Layer 7 of a small transformer language model trained on English Wikipedia (15 layers, counted from 0, width 96). Numbers have three digits each and are written without spaces.
A neuron's activation on a vector x is GELU(gate . x) times (in . x), where the dot is the dot product.

Input weights of the MLP neurons that the questions are about. A number n stands for (n - 500) times 0.0024.
n36 gate: 476359306470321444513651703523537490430587544665530468626517268427591686672442533476407569389411442372547213619464466547431366633615507677755605435405531706438477411580343459553543582307719591493294466325529481487439439544288308452544481469466664561550466363539445453481313608610493493421
n53 gate: 515489423489343568660695440551407500434400504318474525657398560324328368608481676661278478619315617418344464515420526570496406464577515470329504421493538438514582355602547571670576456558172489413526650450648514438365381231285401590620741526367410500485400456290288265457489738530560149523
n62 gate: 573562435510631325549529507394774582436435659705593522417590351607228528599681487460484557474637488592640551523535523329582446368255417437450462560455629274635251574606440549535561516471535618636398444418435478526274520350644497421404643606484407559484552409711503316472523531490493608416
n96 gate: 755288361423382657618579404630614745594493362376467645525359504620397352531593539485457716353439384331526457507511441464372479461304453322362579604777366547652688586465514489565554371529493445253533697465399549536383691372243464582440760609680366618616309547529489574539580532737541547489
n114 gate: 454459585534604523559336410639390278598730671566246395422551409466557452683320633464564470476439464541579426302594385381603520308448359549668517340517601432397473257484310621366483470510497514542742684480438484463596259558507263580584694724534479589568353602439513524507514471521402325623
n122 gate: 532173531496575724520565591396578445600410286376423313677423389287451332516315485443369626367657444433324404461734658333530519541389435374252661500569754457432470450418097512557650661348796582596284520541304556446414449547578365536405593544679413347369399450385492587583562647564615576548
n185 gate: 675596722156560630575395444496504605423455425661500636449460308500442469395515586508493602559478415537727697158628590552392428471521467519511518557405379404654550573592793361351409566500522515379358271407698734283375556411593397617511532401500700723353519566391706597536456668428576518272
n36 in: 565663364400339341547552544431453642602660510693612766418474439503639625493470503493566588306409446544600211530484517636500445519681507662381490476520480540558352582611536658484680595351566540602383288609525669447404430470450533209466427503480588393474357404458451419712437282603391477394
n53 in: 365369658728451611544483500513645553748412527279387690591695554819573356463398483495561483372621622456513461424824353583594513589224625580978470768332500574508092677395359447466642767474634337415319260547391366374555690452725383362415483558583513500543597321435304434615670340550616590491
n62 in: 523364513549549386631592300583516563445552655418657494458558319587443619341661462312522370367561394484353478434379454358405468525451363414494465708264526552506679548602620588538478401415413611390310464506355435452666647549383397352424559314555493357677691468366500267547577584497417576630
n96 in: 578439496530677433546403446470416504542443295382609478538260570602519521564203478358470496336362511542362335423522600629381422658453687373474567853541302840552655451620574619728635407537485469609297180577518467432441446416500402554670438465763593301402412530496496358592655365586469563840
n114 in: 588428572479545503486724759571565351507335549464561487638325594354527564536507493429530762572473658411606638639584455670553483487321490535348561559540556391732404487448560286362476352400348569416541597384728333432599479726538639590368628329507570531469538612446410417427391544606786664563
n122 in: 658219488366544415564670544277500592347544371741414409590414693433512392529472604553625733575298538564492344496566685531546465500342438665470640617636637453435148574375558492566547624365602460642344628592353375496565420571655269524343500447663460691284496602484681572665425730895698694472
n185 in: 371419485570275482459420440350500372651519323414669825467387643504370409674590644392496387530693710563470270759533598393417489464292398538493536455300466529403421562514587552598398555355467634561493560464528557478539258504504559304338447299756424299445355589587504710704552476633742696614

Each question shows a token from some text and the vector x that enters the MLP there. A number n stands for (n - 500) times 0.0055.

" the": 541627541545467460381343434478382319630482342447501450377544452296564419485374371551626441417539676338632594506589317443585577473609547743602505560488662572427488428524631507542488547536450658488403603559383531697546617904598497473496516625448409511579546537483522327482631333610477578415
Which two neurons fire most, strongest first? n114, n122

" a": 513642439436433342415404449683556429433490364436621538590578478547513437509394484540629637479542614550586578505561527498547617453737530609561586520421675480491684625477629490520510479429378543455341579498340572737529634832588623275446506400532454575638390672738619321369683451559373483370
Which neuron fires most, and how strongly? n96, at about 0.2

"cho": 528524391349429390331614647531352583499575267411472462568602308430568437750606298662546370601364449384682521533499270516760659484503649630529730567454591541606604564430527456588380479478558637573379491423395415726563520521456783623484322406649533504499462435452598355601413440566447594530
The neuron with the highest activation: n36

" He": 553651551547472367506557522405351506552515636460552540530524406341493510571410376692503315712673783373570681609499432467656617426450521455621750536680549510569626659565704378339468581578507564497511423479392460552579439570608622409562415426365420418621520649546537282511628389444471735498
The neuron with the highest activation: n62

" 26": 322802444620546609659489387255297502522450285546473606549423490497453414496309434689521665628524610426482640601457635543633623529685526592704656437409510544544591640531316368542393588496422487394490555456257275589890460568703605550586502531523456571762592525600549442538542296546406487456
The neuron with the highest activation: n36

" Al": 344565559418571376472657434560466633587334390447445443379762324464219367701387556569737343544616738278628554578488521558480480562596613404490542490657551489460448465521562331479458631373331687624409598523483483525817375634444698451590592385501473608413451546481554353446556490531538538560
The neuron with the highest activation: n36

" Andy": 513675400380631490427354474396387552486433415511509402444638425585568416581507430627665316392469710517678445523413541331564520493524568410308742514607547610465355601493735366364523569513540714334463523408337434484843471645463695493440470508401467574354483415500628294465592413536428436401
Which two neurons fire most, strongest first? n96, n114

" College": 372662333497616414510502703604510410668609372539544492301476435663601380595620461695357401688500522586529512556383564451521400502673497449524694674362655659481486515511545465558465438550485671449492554407545379635767529597579848675435320517395426581432407653559757360579512369480413482454
Which neuron fires most, and how strongly? n62, at about 0.12

" is": 419599678460418576367346483533347403381381440376590661592521366513422480418493436505489515622459587572678483813594404557387686381654543536524687599512632555494630633731447488506457557563320507449289474537320725545591451682457703367419345484307445468572523599553645307581620519578396574419
The neuron with the highest activation: n185

"-": 282509314459383367396378452473541409391567351564533511494399546355395418381364307556843492468508450535556572532464522471571391484566551413692694643469581434650592516561508324720428205355638465335482536667198333509620665548533608581480302377544494467448448416361425351606718389541572504351
The neuron with the highest activation: n36

" second": 483644175448540369708439516387444433501466343343515283425405550359480473588404506595657433608590560515647536549565500535432443408514556484622466431516644543535669627406609561419465487462421570467403554500348544701574570602627659571513446565486347471561592537426641239470590424570496493291
Which three neurons fire most, strongest first? n53, n96, n185

" team": 478693415659474492474390614446343311589600416421472614431413481547651435559583336600607354637618490484523610517366588463507400579454614350551773545537592539609706554423517473402542382569485632595407552450398413630669431658549666452540337482268549522594481535429651299593634453573454519141
Which neuron fires most, and how strongly? n122, at about 0.038

"68": 260551435564425417574621579682133457455532430656533676333380547481569417453498401484665616596449482589718548565366582527604742463468470463566617437443594618324455582561343381504485391564379457360505424499394358728711705508597762735586444513497477391531629512509449400462386309510421331472
The neuron with the highest activation: n53

"ing": 385499488565408400532556449543347477443571534420397542461354459461504316474510251766778246470630492566586418607581606556444521383301475486537510680602739520396466602336379425395435350540501619547562466499390413421629640689475613550519561504631422510406445586397598282379374357528400621415
The neuron with the highest activation: n114

"33": 286836595563449393454669519697197462426537380629622569430294672491399392439392146536595544529389551523557560452519463442500637504572467486691688415459539537344563437568383477620407457432487492463453445488412409657680643442607592605706378416487458481605645590578448344362340340506426400711
The neuron with the highest activation: n53

" of": 407554430554610579335254491315457493630611366487400603522610494450603552397306293584519511340538562447527470521490545633593501290559559428562611674414709594455371423430394462632467656423552482438376655636472421497559583584746627393442598670477330629421527591593614282583595502546521427410
The neuron with the highest activation: n122

",": 511490554597475349544409597404376457463509370531542281493441433394643608374436596631437551630635647538498586661581432483675553519488561419579669395563605578480620480641605347612423429517365715374332472487498470632644580741566696440556430684414424568524504488296581286500486496727396568405
Which neuron fires most, and how strongly? n53, at about 0.25

" founder": 386519352352551357437340523441402410624526491375501355448582441511587362546432233685530468472575472410526553540509625480544444556649635371604630416343725498460592828371608422314540396457496532366364372464361569582697325707470731532562383391405543474512579538423581328408545505465564489230
The neuron with the highest activation: n122

"|": 508680580516476618519174295630287472381561464425575663315588441501513501438300436366530504674492815395404618500678514393547543570415563525532621643512686618532427655525463409480483465388424436485552597540313394593531498570357645432376512723413414486719384465527502322527490410465437539456
Which neuron fires most, and how strongly? n122, at about 0.31

" later": 432708460500527272596446620536353296588398499362441533594391508455368454456465498770457482535590605280603421643524549416612521522474658424680526521504652613603471672487610318354637528456586647471577405729208527611621572680651530541422404511378369447636539540500543339549650456451460667327
The neuron with the highest activation: n96

"ited": 408604449606646610481358506574347417346456374517521407587327492454617412497367313694696465487358512521480469418579676344476657382335506455604530524471651534428692834398456545456462620680499564423452522464345408570546468703619670613598418475561363601367488410222489298369375537428354570330
Which neuron fires most, and how strongly? n122, at about 1.3

"w": 389624485594594322315659415599595631441474529375530571473477382341633390705614398719615310580397413448655586531552682563542689371311533547600547462457661446482556569484561451565503627486389522227408432542450385319581587533441595764474565377543368672596546462486571343519495460560528646365
The neuron with the highest activation: n62

"pper": 558532423423471442451398590371403455535437412292471552429277447597669477590678267604655407615389531546719454521417551552638510504460736491581569482476498405473498639429588396381491493346520599454477450568431382571616613562473660714476467355732380609570544344564626348366352269668399525404
Which neuron fires most, and how strongly? n62, at about 0.16

" with": 324475441462434529465292423506453495314602403421479532369422452589527479388354417776668598528522609461546430605487490441390520401615331568552450613671652529350569457504629350442467505550398503475367552546480603578568502664660707322639545580462378529498584517527554247498393455499472580345
Which two neurons fire most, strongest first? n96, n114

" in": 347419603494560452448425418656419481542662539442442539536650477476481544466274366643665589370655649448468571560480543467518498324528631407617586500443721655555377485554405390585447539492380577471366625519484431602584554665657679431603438687489473536495498601472625271547511498572557678321
Which three neurons fire most, strongest first? n114, n122, n36

" census": 497566347630463612756417594519553243529641320470499476397651501459507365439441558561413518467529514508608443615479455619480557364477677402482628673396504758399737525408506422513542591477564535447571446423284398721669538587457776581642452565180392524663203537451570467553387419490550316300
Which neuron fires most, and how strongly? n122, at about 0.59

" Hawaii": 503679392376461512494304685535527378453423303368586431406662421557567373587607195486509326527442707472666539499481519394645619494490642484336633510437555683544593538549383436511384567733513671521378479527450318674798397665470841596617373500572540587495449505555456375589492468382351451436
The neuron with the highest activation: n122